Layer 7 of a small transformer language model trained on English Wikipedia (11 layers, counted from 0, width 96).
A neuron adds its activation times its output weights to the MLP's output. To switch it off is to set its activation to zero at one token and run the rest of the model.
A neuron's activation on a vector x is GELU(gate . x) times (in . x), where the dot is the dot product.

Input weights of the MLP neurons that the questions are about. A number n stands for n times 0.00055.
n3 gate: 44 -70 -95 -78 171 -48 203 -107 -124 62 -225 -249 -212 -288 122 58 -174 54 163 -26 -18 145 134 196 -112 -32 102 -120 173 57 84 89 357 95 92 -48 -124 -351 217 -102 -74 -246 -177 334 -75 155 -22 -65 219 -152 -50 -52 158 -112 -183 -9 233 -26 299 -229 87 22 120 26 -39 -56 -57 -89 -122 -140 -130 -43 27 157 -75 165 -21 -9 143 -101 -77 167 126 92 277 -117 89 190 -141 117 35 163 -25 0 -55 -241
n48 gate: 73 -182 -40 -14 56 77 -155 -14 -155 -18 53 -392 41 -107 -28 -241 144 88 115 85 179 273 9 115 -56 123 296 198 96 91 -178 -69 83 93 -118 164 46 32 76 -119 63 -105 110 -133 101 -94 -138 22 177 -72 -75 -289 -141 134 166 -185 -28 -63 -79 -107 -112 121 -261 -13 0 205 -36 -234 -178 -53 -45 206 -252 -103 225 140 307 32 63 14 248 40 130 393 -173 332 -96 22 415 -27 14 77 70 -125 40 50
n92 gate: 0 16 72 154 -17 -176 -29 -104 4 -174 -134 -182 188 -46 63 -21 250 0 26 286 54 59 212 -207 -307 -174 12 50 -188 131 -90 -120 4 44 -73 -131 -62 -8 -137 -8 -20 -31 107 40 29 -55 -91 -32 69 278 -168 -32 69 -66 210 135 -170 193 0 -348 60 48 53 -8 -260 172 0 91 -8 -22 16 -12 59 145 16 -90 -20 154 97 25 -294 -95 42 -101 -73 -97 268 -104 53 -349 207 163 -24 145 -103 -285
n94 gate: 198 82 -19 119 -167 -29 77 39 -111 93 47 153 145 -103 -133 49 33 271 -51 152 170 140 -181 352 -348 280 234 181 -69 -154 223 161 14 -217 -34 -29 -39 154 -52 151 -9 -283 169 70 174 -65 29 152 82 -86 -104 81 -347 93 -151 -247 25 -356 14 -156 -171 162 209 -5 225 192 -82 -97 -166 -5 -43 242 168 197 -131 111 74 25 -124 -208 -154 -103 266 124 -400 -38 -258 241 194 85 0 -101 -97 74 61 43
n100 gate: 226 126 -64 56 -102 39 96 154 -161 184 -305 -112 143 -111 40 -168 137 -35 -252 -176 -193 71 -13 -66 9 -418 101 149 58 69 74 364 -188 -25 -13 -30 -135 129 43 -192 -166 100 -222 -93 -30 153 92 98 60 -124 31 56 121 -97 184 -42 -93 -81 -109 -336 77 -64 92 59 43 -9 -135 -39 -360 175 128 307 -245 187 26 71 -192 93 -38 -39 98 4 67 -13 56 26 -157 64 -74 -89 224 4 200 137 63 -194
n105 gate: -75 -33 129 37 -38 473 -9 -33 -33 24 86 -19 187 -177 -29 191 -51 48 134 176 -71 149 152 166 -105 -63 -218 180 40 -145 165 28 -230 32 -88 -178 108 -93 120 9 124 9 117 368 141 -53 387 -46 -56 -222 -115 60 112 -142 -322 -260 -167 272 41 -41 -226 208 174 -27 79 -64 -80 -5 -156 20 18 -120 -279 -106 118 9 -140 338 -74 155 -91 64 -177 -14 19 328 -118 320 -28 -32 -218 205 95 -124 45 -103
n129 gate: -127 74 -234 -158 -106 -4 -34 -4 108 151 25 122 239 -114 133 -27 158 110 28 -74 -117 50 -193 98 19 -174 108 -143 -14 37 116 15 158 142 -4 -60 -82 159 -183 -184 146 122 -209 4 -142 154 -53 -18 237 -44 -11 44 -56 -30 -147 159 261 -29 40 237 110 103 -262 -4 15 -141 -22 34 -82 43 11 154 -34 144 71 -111 -197 -121 -40 -142 61 138 -69 100 -245 81 -195 -135 19 -84 -85 -15 154 83 115 226
n139 gate: -169 -273 -170 -200 30 -160 186 26 224 111 -106 -146 -232 -189 39 -107 -21 69 -58 12 47 -65 -231 -145 -30 -231 171 -9 -4 131 85 111 -28 49 -50 -72 -182 71 46 -55 -87 -154 -68 155 -63 26 -64 83 138 25 -48 100 219 -256 174 -333 141 -178 -151 -314 -12 54 161 255 21 -40 -34 -191 -20 -62 195 29 78 195 106 -44 -142 56 -42 -30 -69 -53 -172 -305 -88 195 195 -99 -34 -165 13 105 -316 -99 -20 168
n144 gate: -254 -278 82 -29 -220 -199 21 -122 71 -160 -144 -37 287 -89 183 140 222 -42 26 -115 -4 -4 165 160 42 -228 -137 17 -84 -279 150 50 -108 -98 -198 -54 -188 -66 258 -29 -147 52 179 -166 29 -280 130 -20 145 21 111 -157 4 -21 -155 204 241 37 -36 -57 230 119 -79 -45 54 4 -370 -147 131 75 33 -86 145 -107 172 24 172 59 -123 137 209 109 64 -95 133 16 67 57 -92 114 -161 21 -52 59 60 -128
n184 gate: -136 118 -194 -82 138 140 233 311 -316 4 -211 17 -35 -197 179 31 48 0 23 -61 133 106 -40 -266 -85 5 -110 106 38 -232 154 -124 160 -116 100 35 -115 -109 -78 -88 349 -50 171 -191 114 -54 -137 60 253 -82 40 -78 127 275 328 -14 165 82 106 -112 147 0 13 -43 131 147 140 49 -259 -88 -56 82 -157 184 -159 55 -257 -120 -130 -180 86 -4 -130 152 -114 -17 159 154 -246 4 265 109 55 120 -38 96
n185 gate: 0 -325 45 64 -201 37 9 -214 5 195 89 23 -133 122 23 28 109 -70 170 -245 -213 27 154 -79 257 157 71 288 -92 0 -88 -135 115 211 -50 -358 -180 160 50 56 -95 49 -240 -4 175 -71 -171 190 -9 -154 -104 -269 -78 -102 46 -49 -56 240 -58 -167 77 290 212 -229 178 72 179 153 -136 63 -172 -127 -358 188 -240 -145 133 355 68 -28 42 143 136 -118 -174 -59 116 207 -88 -108 -100 50 -18 23 -133 59
n3 in: 133 0 50 -72 100 -43 47 139 51 -100 25 76 -77 201 144 -170 131 218 357 220 -4 203 35 165 -230 -40 -75 -100 -119 60 -13 -432 124 -251 140 17 -95 106 -164 -65 -50 111 223 50 -416 9 -35 101 -149 89 -127 -51 -90 4 -52 32 178 110 129 -8 -84 93 60 -50 -60 13 -26 56 127 199 67 126 -66 -212 -43 -300 103 -131 38 -51 -53 -92 -297 -123 137 0 -82 -42 -82 -25 -276 -333 45 109 -116 222
n48 in: -69 175 25 76 -17 -77 159 174 -185 0 -33 4 -232 157 -114 17 -127 184 14 -63 -43 17 35 17 122 -44 87 187 -41 -124 263 -13 70 272 132 -111 73 -107 -186 212 114 152 189 -146 138 102 -35 -34 -149 -4 163 272 270 87 -117 -146 -135 -55 25 -122 30 80 -129 101 -200 -108 -313 147 168 -150 4 -118 -290 74 259 62 -136 209 -13 -116 -48 63 -88 -162 308 102 48 226 21 -88 166 -312 -41 -279 71 -38
n92 in: -245 -222 330 56 -102 305 253 9 -4 4 -46 -69 -31 214 -49 160 -103 -85 -350 146 -132 8 257 80 -137 -262 106 -110 -4 135 9 31 -50 -51 48 201 40 43 -56 -286 69 -105 74 229 -35 -117 -62 -257 -69 -43 327 30 -96 -111 -150 47 -115 -125 182 192 116 328 123 -21 -264 165 0 -167 142 37 107 -64 27 117 92 126 59 266 -224 92 -18 89 89 -39 -57 26 -4 -119 4 107 -264 -30 -143 -13 -13 156
n94 in: -83 4 -34 -224 111 96 -140 -57 170 -22 197 -86 222 -124 196 -93 -202 -49 60 52 -26 -173 -9 88 199 167 -143 -137 25 118 39 -97 -55 149 186 52 210 -56 21 18 -51 -255 170 220 -210 -302 -163 -437 204 -90 58 108 143 88 48 232 -31 120 25 -107 -47 -30 -61 47 -78 -114 126 97 42 -83 -180 -171 -76 -47 -193 17 -50 27 -69 -17 -76 -47 36 -333 70 223 48 -72 293 -98 315 100 251 27 160 -234
n100 in: -132 -94 170 69 -8 -82 -256 -58 153 -50 56 29 45 134 105 -101 -260 307 -65 20 -100 -12 134 171 -105 -30 247 92 -67 -148 -211 -141 56 -250 0 -78 41 -86 32 29 -109 -83 124 24 -165 43 108 -8 -168 53 93 -245 -45 -54 -46 290 121 264 -224 161 -81 -28 -91 20 -20 104 173 229 149 157 101 -227 68 -341 83 40 -182 4 122 87 -288 112 -93 110 -160 -154 -187 -101 87 -85 110 -242 -16 -25 -120 33
n105 in: -53 143 174 -14 -20 282 -110 -262 67 -87 217 38 -148 303 -142 195 170 152 -137 99 -92 231 88 364 -68 347 116 -121 5 -311 53 363 28 112 -67 0 111 71 212 -145 -71 -152 154 79 211 -119 -145 -61 43 194 123 -28 -177 150 -237 -20 -122 -75 28 -42 137 165 -5 -51 29 -35 24 261 -69 101 -241 -57 93 -15 -318 60 -120 180 76 244 167 -261 39 71 96 -359 116 168 -72 -28 138 177 318 68 19 -167
n129 in: -291 -64 -33 -187 35 19 117 -203 132 115 -11 -82 76 204 96 -35 -172 12 76 -112 217 -7 -81 99 -50 -43 51 0 -177 19 64 -15 84 -15 7 -30 -179 221 156 110 337 80 -15 -73 -258 -59 -232 26 330 -56 -163 -120 -72 54 168 44 -12 -112 0 -30 130 108 -156 -151 105 -147 -147 145 -18 -60 33 -30 194 37 -171 91 -4 50 -108 -53 128 73 104 -56 124 119 186 210 4 85 64 34 -171 31 -15 256
n139 in: -124 -183 -84 -63 -347 -260 239 -367 90 -82 -423 -84 47 -9 -183 -104 -76 -209 -27 -42 -30 449 -74 -78 -78 -291 111 95 -12 141 -227 129 -197 62 47 -72 -231 -64 13 -43 188 20 -231 -79 -34 -40 -129 -17 72 -114 70 -38 21 -56 129 55 43 13 12 71 -46 0 -214 196 271 -130 55 -26 -122 -90 193 80 31 -41 -47 151 49 -169 63 -85 13 174 -131 -131 -64 101 129 -79 -85 8 46 -47 131 52 -140 -85
n144 in: -49 -41 80 20 -307 8 -346 -181 -49 177 110 173 94 -29 133 -108 -117 112 202 -104 111 -122 -306 0 149 -152 -4 115 -97 -191 65 -37 -219 131 8 159 61 137 -4 -148 -92 -55 -69 142 159 29 -90 4 109 301 -159 157 -77 -136 70 35 161 -124 -106 191 36 317 -135 56 202 -98 252 103 -252 90 -12 -120 -58 74 65 47 -4 -12 -56 -90 13 99 -67 4 138 253 82 -40 45 283 133 -81 -59 -50 -35 -101
n184 in: 0 150 104 -17 180 -13 -40 54 9 45 -119 -57 -26 148 -18 117 161 68 -56 -122 -18 213 76 -63 -143 164 -38 -192 55 -190 -204 -200 -144 -121 215 -53 217 241 9 53 -30 21 -35 60 -119 -119 -262 156 -70 22 131 87 -18 54 98 165 -49 -217 -73 -82 -300 -17 292 289 70 259 -132 236 -114 154 39 135 -118 157 -133 119 64 265 326 -216 213 -150 41 -319 123 83 164 -129 -80 30 -245 70 0 153 -201 -228
n185 in: -149 189 75 13 -119 149 0 215 -59 -119 -200 -330 158 -64 97 120 40 184 67 36 -86 244 37 329 -165 154 -79 5 190 -248 63 -59 -4 79 72 14 -50 112 -138 -136 204 -65 181 70 -77 -121 -173 279 -278 200 56 -174 130 -215 -155 -389 -311 -266 87 -62 142 -169 45 75 85 -203 -261 -77 -13 -24 129 133 -180 -199 -64 17 -4 37 111 -180 -171 -88 -18 183 -121 -129 123 242 45 66 94 180 139 -96 35 -9

Output weights of the MLP neurons that the questions are about. A number n stands for n times 0.00058.
n3: -166 -19 -144 202 -74 134 -91 -93 191 -215 122 216 290 154 -126 -149 4 0 -67 -49 -131 -156 -213 -146 -8 -136 -173 40 -115 258 -173 -88 -178 105 -21 -15 34 147 27 -124 -89 64 -9 -138 -117 -145 -213 -161 -62 142 122 -103 2 121 -152 -35 -274 13 102 242 -20 -20 81 174 -124 304 120 47 -89 59 -107 -89 -22 -53 -126 -62 -82 176 -165 137 -139 -253 38 112 -114 -159 -258 -14 -52 -86 -179 151 21 -244 238 35
n48: -5 -87 -218 -2 -11 -25 -110 31 37 -13 56 62 -351 82 -6 -163 -150 80 170 -152 -80 -58 229 -39 -208 -104 -69 -220 -101 -20 6 -75 46 -242 126 115 48 -25 127 -75 85 -58 -47 82 60 134 -217 -106 -178 -66 313 -54 315 243 -9 61 101 21 -66 -157 -224 8 -74 -146 -240 134 49 109 -135 89 12 -42 -261 -109 131 154 -126 -23 -103 -119 178 -64 258 -67 112 366 130 174 -165 -230 105 159 6 51 -366 -20
n92: -13 -146 58 -95 -318 86 24 36 -70 360 151 -50 197 126 141 72 195 90 -159 -141 -85 110 -5 4 181 99 58 -314 69 -56 187 128 -89 -66 89 -91 218 73 -83 -43 -101 39 63 -75 -322 79 -43 -109 -99 -77 -158 142 -175 16 30 146 0 -28 52 133 -19 154 38 -177 11 -249 -71 -61 192 136 113 124 -120 95 -171 232 58 73 -117 -41 -74 6 172 85 -63 52 66 84 -21 276 61 7 31 -53 101 7
n94: -79 -39 -105 147 14 -83 -70 98 -88 154 -16 195 276 170 17 -12 44 219 82 17 -136 -329 -11 216 -169 78 228 255 184 -164 -93 -130 150 -40 -42 -126 -236 -213 -40 172 64 -60 -8 -84 -19 217 -35 -158 47 -219 -98 5 68 -14 131 -44 24 144 -152 -22 -208 -236 -79 4 337 -161 144 -6 -49 -15 -25 36 -58 287 -80 134 38 205 105 -13 -117 -170 394 101 -361 -90 -128 223 269 -64 94 -184 140 327 -75 -36
n100: -183 -201 -42 -277 171 -173 44 -13 86 104 -62 -62 -4 -132 -7 176 94 -207 72 4 68 -20 -247 172 -91 119 -121 -3 -82 -120 135 -174 -133 270 39 33 182 -333 5 158 93 84 -251 -22 53 -31 55 -120 -196 82 -113 -322 -193 -46 181 -180 -237 58 59 185 -232 13 70 -149 148 -35 142 -185 127 46 15 -187 114 54 -88 -34 159 105 -10 60 -44 -252 -134 -43 -55 79 -4 151 171 -77 -208 -44 -141 105 -27 -140
n105: -73 -31 58 361 106 -152 19 -142 -77 -474 -168 -53 1 67 -169 128 -32 82 -193 -114 46 52 -134 -28 -199 -29 -38 -27 -122 173 86 -80 79 -153 24 -241 115 279 -147 229 -7 42 -30 -111 -185 -91 78 -233 -69 264 138 178 -130 -13 -28 97 296 -77 -142 73 -15 -43 -413 -65 130 -121 127 67 167 243 -53 101 122 -123 8 -11 -180 -85 -154 104 -200 -202 73 -135 -129 -262 78 43 91 -81 -50 -281 38 -246 -26 170
n129: 299 55 -41 -126 9 -79 -139 52 11 -26 51 8 12 -231 -123 325 59 74 -138 79 -56 -229 174 58 -22 88 -48 96 34 31 187 171 -88 114 -102 -92 54 -104 -65 115 -125 -141 -11 36 130 297 170 110 -98 -35 307 12 150 14 53 -102 -90 117 -51 21 152 11 201 98 -152 -80 25 79 135 -59 171 59 -138 298 101 -136 91 130 -10 224 68 108 -152 -44 0 295 -156 -21 79 78 23 6 68 112 -20 -54
n139: -46 32 103 -131 158 -38 -41 68 59 -198 276 -234 208 -84 -47 -24 -58 -121 19 8 107 -128 -9 180 371 167 62 -58 -137 -247 289 -80 -52 -196 151 -122 -61 -111 197 -162 -113 -205 136 -67 272 -182 199 256 -35 -20 -177 34 -143 138 -90 -50 -59 -17 -190 138 -49 -43 -177 -52 -23 117 -57 167 92 -50 -59 48 202 -82 225 19 114 24 -103 -106 -69 -143 88 192 -122 -179 115 -12 23 -35 118 -30 -6 -58 -134 80
n144: -20 9 21 -236 188 -135 -104 -112 -63 -168 -140 86 -52 68 50 -174 35 72 267 -66 199 68 87 -12 106 112 110 -128 -56 94 -172 77 74 102 -32 -10 -16 -25 0 122 119 35 19 -25 -70 146 193 -190 75 -336 -49 187 10 -65 124 119 194 -166 -118 -78 -42 18 196 -100 184 151 4 -185 -174 -133 -85 307 -10 9 201 -271 -189 -21 235 83 138 45 -91 -31 107 -4 -175 50 -50 -56 -153 -274 -95 -220 -284 -22
n184: 22 63 -38 74 179 18 38 2 -24 -350 -100 127 140 -41 131 -179 104 1 57 31 1 -48 -208 -95 2 245 -276 -30 -54 79 -22 99 -337 -30 198 62 92 6 164 212 122 -21 123 70 -95 -276 -38 -1 149 147 138 -127 -85 -126 121 -3 31 120 51 34 -50 -234 186 75 -43 -88 -223 -136 -205 250 -5 -154 68 -300 61 -201 -82 -181 3 175 150 -177 122 152 -73 51 42 -18 -179 -173 218 19 137 -57 -197 272
n185: -281 91 26 -2 -26 -279 198 121 72 -137 61 -142 -102 6 -206 -156 126 -107 -19 -57 -4 236 -158 -128 184 217 152 79 -26 -46 61 -199 -159 -3 4 -42 -225 -156 -14 -88 -128 63 -79 101 -229 -120 -16 -122 20 -115 -76 -288 -129 -158 -54 51 -70 -113 189 -114 -49 -189 116 110 -100 -148 92 -133 34 105 116 -82 -224 -9 -220 144 2 77 -244 -110 -12 -262 241 -57 -169 -179 -23 21 -287 243 -43 174 -128 -203 -253 -120

Each question names a token from some text and the token that comes next. It shows the vector x that enters the MLP there. A number n stands for n times 0.0094.

Then comes g, the gradient of the next token's log-probability with respect to the MLP's output, scaled to length 1. A neuron's effect is roughly proportional to its activation times (output weights . g). A number n stands for n times 0.00086.

"y", then " Camp"
x: -101 103 -89 8 -85 -250 87 6 -31 170 132 -61 95 -76 105 201 -31 -30 260 -30 134 -48 50 -2 -102 41 -173 -3 -68 139 3 112 111 161 -85 -51 -93 199 -52 98 -235 48 189 176 -81 167 18 -36 14 94 279 -114 -107 -36 18 -109 162 -216 -53 4 30 8 -61 -112 -133 -90 72 -138 40 14 138 67 -95 30 -19 58 -61 -211 -132 -32 268 -18 -4 64 -28 -164 0 -106 121 210 67 -108 49 88 30 145
g: 48 91 -56 67 357 -65 63 73 -53 -205 -29 -292 10 -32 25 -119 -80 210 7 -17 -91 65 -63 47 68 144 41 -50 -155 -96 -76 -268 91 79 217 40 -217 -101 82 -35 -22 66 97 34 -117 43 25 -126 40 231 -17 -94 165 118 -7 -147 -168 310 -84 -163 11 102 -377 -101 -75 70 -117 36 87 52 -209 18 -84 43 -10 -168 -36 -31 -13 69 51 81 47 89 -19 8 -38 -30 136 -121 92 -41 143 -23 -31 49
Which neuron, switched off, raises the next token's probability most? n129

" ", then "2"
x: 297 16 34 -93 -3 42 -59 223 -19 -162 130 -94 -34 -52 119 150 19 136 50 118 -93 14 40 327 -43 33 -2 216 -197 131 -184 -23 -126 -25 -50 -76 -179 -29 -15 55 61 -253 143 -24 -77 35 34 -85 112 94 118 -30 91 -135 146 -111 362 -44 -44 -98 -107 97 89 45 127 -148 123 -65 272 -93 91 -33 14 142 128 -81 -26 123 35 75 74 15 7 -36 36 -162 15 -18 17 -35 195 64 116 266 108 -17
g: -173 -60 -54 151 -31 64 193 24 189 -40 47 -97 207 -173 146 15 -32 30 -162 242 -148 25 0 83 -23 56 33 35 217 -3 -29 -201 -93 194 -65 -9 -31 39 82 135 48 -215 115 41 -24 -14 128 -130 66 65 5 66 -219 -21 -61 -110 -40 -117 88 -76 58 39 -73 31 -8 -22 -172 -36 -160 167 -120 -17 46 -145 -111 -46 166 -107 -218 -83 -404 -170 -148 27 16 -5 -142 -50 84 34 -117 -109 35 313 45 -4
Which two neurons, each switched off alone, lower its probability most, in order? n94, n3

"ma", then "do"
x: 48 -200 -12 -58 -53 137 175 151 -49 -51 -51 85 63 170 64 152 -242 -121 -12 -302 -1 48 104 375 -59 266 110 74 9 -89 1 77 -24 84 -16 173 -166 124 -2 49 134 -119 -42 52 -179 215 232 -90 45 15 106 -60 -86 -118 -14 -65 189 235 -14 -48 263 -167 152 -18 -156 38 -22 262 -171 -108 62 -107 -70 -21 12 -62 1 -176 -21 -79 19 88 46 16 123 39 -20 -43 -1 -103 -12 -48 50 32 -90 118
g: -9 134 -74 -198 -117 70 -56 1 63 -65 6 -155 -103 0 -22 -48 73 38 -205 -130 10 -54 -47 -24 200 138 215 -111 -68 -122 -40 -38 93 224 -86 93 -291 -219 26 -166 12 -160 -87 -50 -62 -68 -299 -3 212 108 -21 -52 51 -75 -148 -34 93 124 97 86 150 165 -43 280 -85 -182 -15 -50 69 256 67 49 -9 -4 219 232 -17 84 -125 38 -81 27 177 102 4 -52 -72 30 109 -68 -21 -48 -173 59 -65 133
Which neuron, switched off, lowers the next token's probability most? n185

",", then " M"
x: 266 -164 21 15 -12 -13 -16 -71 10 16 -84 -16 -172 -86 60 60 100 55 62 242 69 -46 199 185 -65 180 -138 -23 -192 5 -75 159 -32 87 20 -22 -109 146 68 62 21 -170 55 175 72 232 125 69 107 -43 140 -138 37 -77 -177 -217 126 -20 36 -23 42 74 -149 -45 171 -129 140 334 17 -77 -39 -64 -91 47 -35 -87 -89 -98 77 239 65 281 -37 34 104 -97 -151 -12 -26 199 205 36 128 154 -54 54
g: -206 -67 -128 -44 -45 195 -37 -49 -52 -122 -84 134 34 -111 9 13 -77 18 -51 -143 201 -50 -86 38 -99 -122 83 44 10 166 -60 -68 -61 81 199 60 -23 -93 91 -163 113 40 257 12 41 -220 61 -119 -56 101 83 30 -122 -35 52 122 -54 59 155 -190 -115 3 -92 121 91 7 33 -273 -94 -249 -154 -140 137 -64 22 -116 -179 3 -190 106 -42 144 -57 -154 -185 -246 207 -149 25 33 77 -244 13 61 -148 128
Which neuron, switched off, lowers the next token's probability most? n105

"avi", then "er"
x: -52 103 -12 78 71 -113 87 -68 -33 -108 187 -332 133 -79 51 131 188 -67 -51 -20 178 -15 160 -29 -19 -64 159 -61 -35 109 -191 149 93 -85 -104 -71 -40 129 -23 -130 -131 -127 -105 7 -181 37 -1 51 73 -47 60 -173 -173 -214 16 -5 52 -148 85 -124 142 41 2 -16 -116 26 -278 -165 179 -188 10 -256 -121 106 -5 91 -238 -133 50 131 -226 -103 96 -15 92 40 170 2 76 124 26 -14 234 118 -147 18
g: 121 30 -63 73 -108 31 -137 -63 -183 -74 143 -70 44 -81 -31 166 226 44 -55 164 -4 -4 0 -10 155 32 -14 -161 -30 125 244 -93 -80 -180 -334 -145 215 -43 -145 -97 94 157 -129 -177 -107 -32 -78 6 -22 -207 82 75 14 -49 -117 8 30 -10 -56 246 90 -158 94 -98 -166 -158 107 185 165 -75 -65 151 -5 -35 -157 56 85 24 122 101 24 145 -134 -29 -69 -30 221 -208 29 -66 -195 -100 -113 -76 -37 -43
Which neuron, switched off, lowers the next token's probability most? n92

".", then " He"
x: 342 -179 31 -138 -99 -106 -90 -47 16 -199 -33 -87 -141 -87 80 192 -115 65 17 165 -43 48 197 145 -132 -23 2 64 -48 5 12 0 -111 28 -160 18 -121 81 29 -8 1 -217 91 33 192 137 90 23 106 -59 289 -55 -117 -108 33 -176 224 -3 30 -66 -35 47 -64 -68 161 -140 205 253 47 18 22 2 11 112 103 -109 -177 135 117 44 27 99 142 -97 17 -160 -214 -82 -155 86 165 6 -48 135 -44 28
g: -111 11 13 -151 -54 183 -199 127 -196 47 -21 -55 -87 77 18 -16 -64 7 199 262 -149 -95 82 168 36 -163 110 -42 63 -158 24 100 -49 7 -28 -147 125 -167 -157 -332 -104 -45 -75 25 -202 -70 22 71 -15 190 -137 37 -191 -71 -14 112 -168 -108 -127 -29 -78 147 20 -10 25 29 -24 53 78 -135 -163 92 -113 166 -47 284 9 -252 -58 14 200 214 62 -68 21 -165 114 -79 -33 15 89 141 -50 -69 9 69
Which neuron, switched off, raises the next token's probability most? n105

"jo", then "ong"
x: -137 7 7 -171 61 8 219 40 237 212 140 -32 -104 -179 -90 105 -65 -256 172 133 77 2 26 -124 -7 137 20 -30 -9 148 32 152 -15 -31 31 -114 -206 26 5 13 -194 -176 75 82 -61 -4 51 -8 -26 -9 277 -156 -105 -139 81 69 -58 -13 34 184 49 -87 57 -204 -47 -183 -47 143 -114 -86 -54 110 -50 -47 110 137 66 -218 122 137 59 -45 32 33 241 -138 108 -121 105 55 36 61 281 -111 17 -13
g: -79 -12 90 -133 -41 42 -52 -233 -76 35 -67 -20 -292 -18 79 70 65 -173 114 185 5 161 -143 -309 36 87 -182 0 255 -195 82 227 119 18 112 120 91 -38 -14 19 -88 119 50 28 310 50 -41 46 196 -160 26 -4 -126 -89 -91 -70 18 -70 -99 12 -185 -8 119 -53 32 -36 149 -334 -165 -78 219 -74 117 57 -127 67 66 53 14 -37 -31 -28 67 18 -210 3 -26 171 -45 91 -110 47 13 3 -50 -27
Which two neurons, each switched off alone, lower its probability most, in order? n3, n105

"2", then "0"
x: 133 -70 152 -51 169 75 -199 178 -126 -23 187 117 -75 -176 42 111 -67 84 -53 137 -57 -106 121 323 201 38 25 76 -146 189 -139 93 -94 -61 -39 51 -101 -62 58 222 17 -94 85 33 1 -93 186 -43 153 23 164 -197 -24 -29 112 -25 299 -107 -18 -103 -174 -29 188 -40 106 -154 -70 -230 32 -29 -77 -86 33 149 30 -72 45 40 -178 -115 -80 -44 -81 -24 91 54 161 -12 131 -118 114 1 140 239 -21 38
g: 146 121 199 199 -39 89 126 -3 -150 -36 251 63 66 -111 -72 -23 -38 65 -43 54 -75 52 93 -38 -13 -55 55 -156 69 -79 108 -38 -91 -118 28 21 95 -211 47 -87 27 -279 138 167 -244 16 18 241 160 -141 -246 55 -97 -20 -158 -3 -42 21 -2 1 -52 -9 132 -54 110 -224 -117 -21 -151 95 213 -93 112 -66 -105 165 112 -95 -1 146 -224 -82 66 -27 55 19 -218 20 275 199 -78 -111 -4 -77 -41 34
Which neuron, switched off, lowers the next token's probability most? n94

" was", then " still"
x: 342 -289 -117 -32 -7 112 -19 -169 55 -17 -15 103 134 -93 5 111 12 -58 34 41 -40 -144 133 71 49 159 -127 -69 -297 -26 -31 185 -89 -59 -10 -43 1 74 -2 -44 -3 -37 0 79 -69 371 79 65 112 69 149 -140 -10 -114 1 -122 -8 -9 -38 172 220 -83 -50 114 36 -198 336 -44 69 9 -83 96 -97 144 29 117 -117 -58 35 96 112 127 60 -30 -41 56 -18 -75 -79 55 179 101 192 69 52 -120
g: 14 60 -170 -122 -12 152 -29 106 -15 -86 -74 -273 207 -35 -183 -56 118 -66 22 -141 -215 106 13 -121 -8 2 -15 108 -94 45 105 180 -108 36 97 -42 -3 -14 -58 174 -69 -274 -87 226 63 -59 -7 -69 113 -30 -179 267 -141 45 -168 -34 -83 -148 146 197 -107 92 54 174 9 -47 -21 -17 -144 106 99 18 92 123 -4 149 -147 189 -90 41 -162 51 21 -278 -128 39 -50 -57 138 60 104 51 6 -37 154 -235
Which neuron, switched off, raises the next token's probability most? n48

" to", then " Fred"
x: 218 -232 -3 -195 -64 -74 -80 -36 -10 -45 -61 17 -123 -100 61 186 -91 131 108 10 -52 24 167 100 12 -139 -19 89 -218 -16 -72 -12 30 95 -88 -28 -69 168 28 35 56 -183 122 76 91 295 13 -92 94 38 340 1 -54 75 -2 -114 185 -23 -15 -100 210 51 -64 -112 184 -184 36 223 123 -45 -80 23 -11 154 48 -64 -56 10 2 73 107 195 39 70 -51 -49 -224 -115 -97 49 106 -50 -3 145 -118 172
g: 19 98 43 249 -173 108 -122 -299 -146 -63 -130 -193 12 -237 -67 -84 170 -28 -65 74 132 23 -72 97 -89 -62 79 107 -90 115 -33 -226 -153 -44 -41 -72 -224 32 10 -133 10 94 -35 80 -9 -239 123 104 -54 166 16 -148 -23 -18 -207 54 -40 22 66 -57 -25 -124 80 178 -3 -111 52 42 172 -10 -88 175 97 68 119 -13 -131 -108 -66 268 -33 145 -41 36 56 -246 49 124 -45 39 -181 162 -152 40 -4 -183
Which neuron, switched off, raises the next token's probability most? n185

" Im", then " |"
x: 241 -69 -6 -19 -187 105 -102 227 -147 -134 -206 31 -70 134 -81 290 43 53 -34 -86 22 -85 157 21 307 114 130 -139 39 75 80 116 12 -27 -146 83 100 84 66 -204 -13 -161 116 -9 41 33 81 143 -33 45 63 -9 -15 60 100 -25 120 -120 134 -158 -95 86 -175 -8 -108 -18 -262 32 -51 -68 -7 -306 -110 22 -181 102 -11 -19 89 171 -39 -28 23 233 -32 -206 -56 -84 -162 141 85 -109 74 159 -129 45
g: -210 -66 -135 -58 215 -197 31 130 135 -272 53 138 -100 63 30 70 -55 -127 118 34 28 -218 170 -19 -147 33 -79 110 -76 -33 -97 -44 -87 -130 -3 84 -142 32 18 214 -127 188 -27 45 114 110 -10 -39 -7 118 97 -101 60 -140 -209 -14 128 111 -68 98 -93 -110 -59 102 -132 210 186 99 173 112 40 49 134 -55 -27 -154 141 -260 -14 90 43 -121 -89 57 168 -174 -1 -81 -30 -22 -168 -114 104 67 -224 -145
Which neuron, switched off, lowers the next token's probability most? n92

" took", then " place"
x: 264 -281 32 -60 -152 -202 -109 -141 107 -82 147 -124 -5 120 -13 115 -84 34 144 -133 7 -80 205 188 240 90 -99 95 -287 -54 -44 106 -37 -93 -5 -15 -32 -51 53 -70 -57 -67 146 14 116 358 -49 -92 89 -48 162 -82 -11 -19 -20 -97 19 46 -30 132 109 94 -27 -104 208 -229 61 4 85 -148 38 -18 31 -5 -28 57 29 76 -54 11 187 -10 81 -72 17 130 -198 -70 -137 91 95 38 79 30 -65 41
g: 133 49 24 -123 14 -171 -160 44 -36 40 26 -214 49 204 -211 20 -87 -5 91 26 -24 78 -150 -74 -108 185 38 57 -23 224 -197 5 74 -66 78 -51 -13 -146 94 -246 42 -124 207 74 -14 -264 -181 -203 62 -107 -238 144 -283 -200 35 94 -46 -82 -97 24 -224 115 32 91 47 -12 19 78 21 33 76 -166 266 -28 -62 58 44 29 -84 -36 -33 13 -117 28 120 228 -12 28 42 -29 -189 -5 -100 116 79 113
Which neuron, switched off, raises the next token's probability most? n185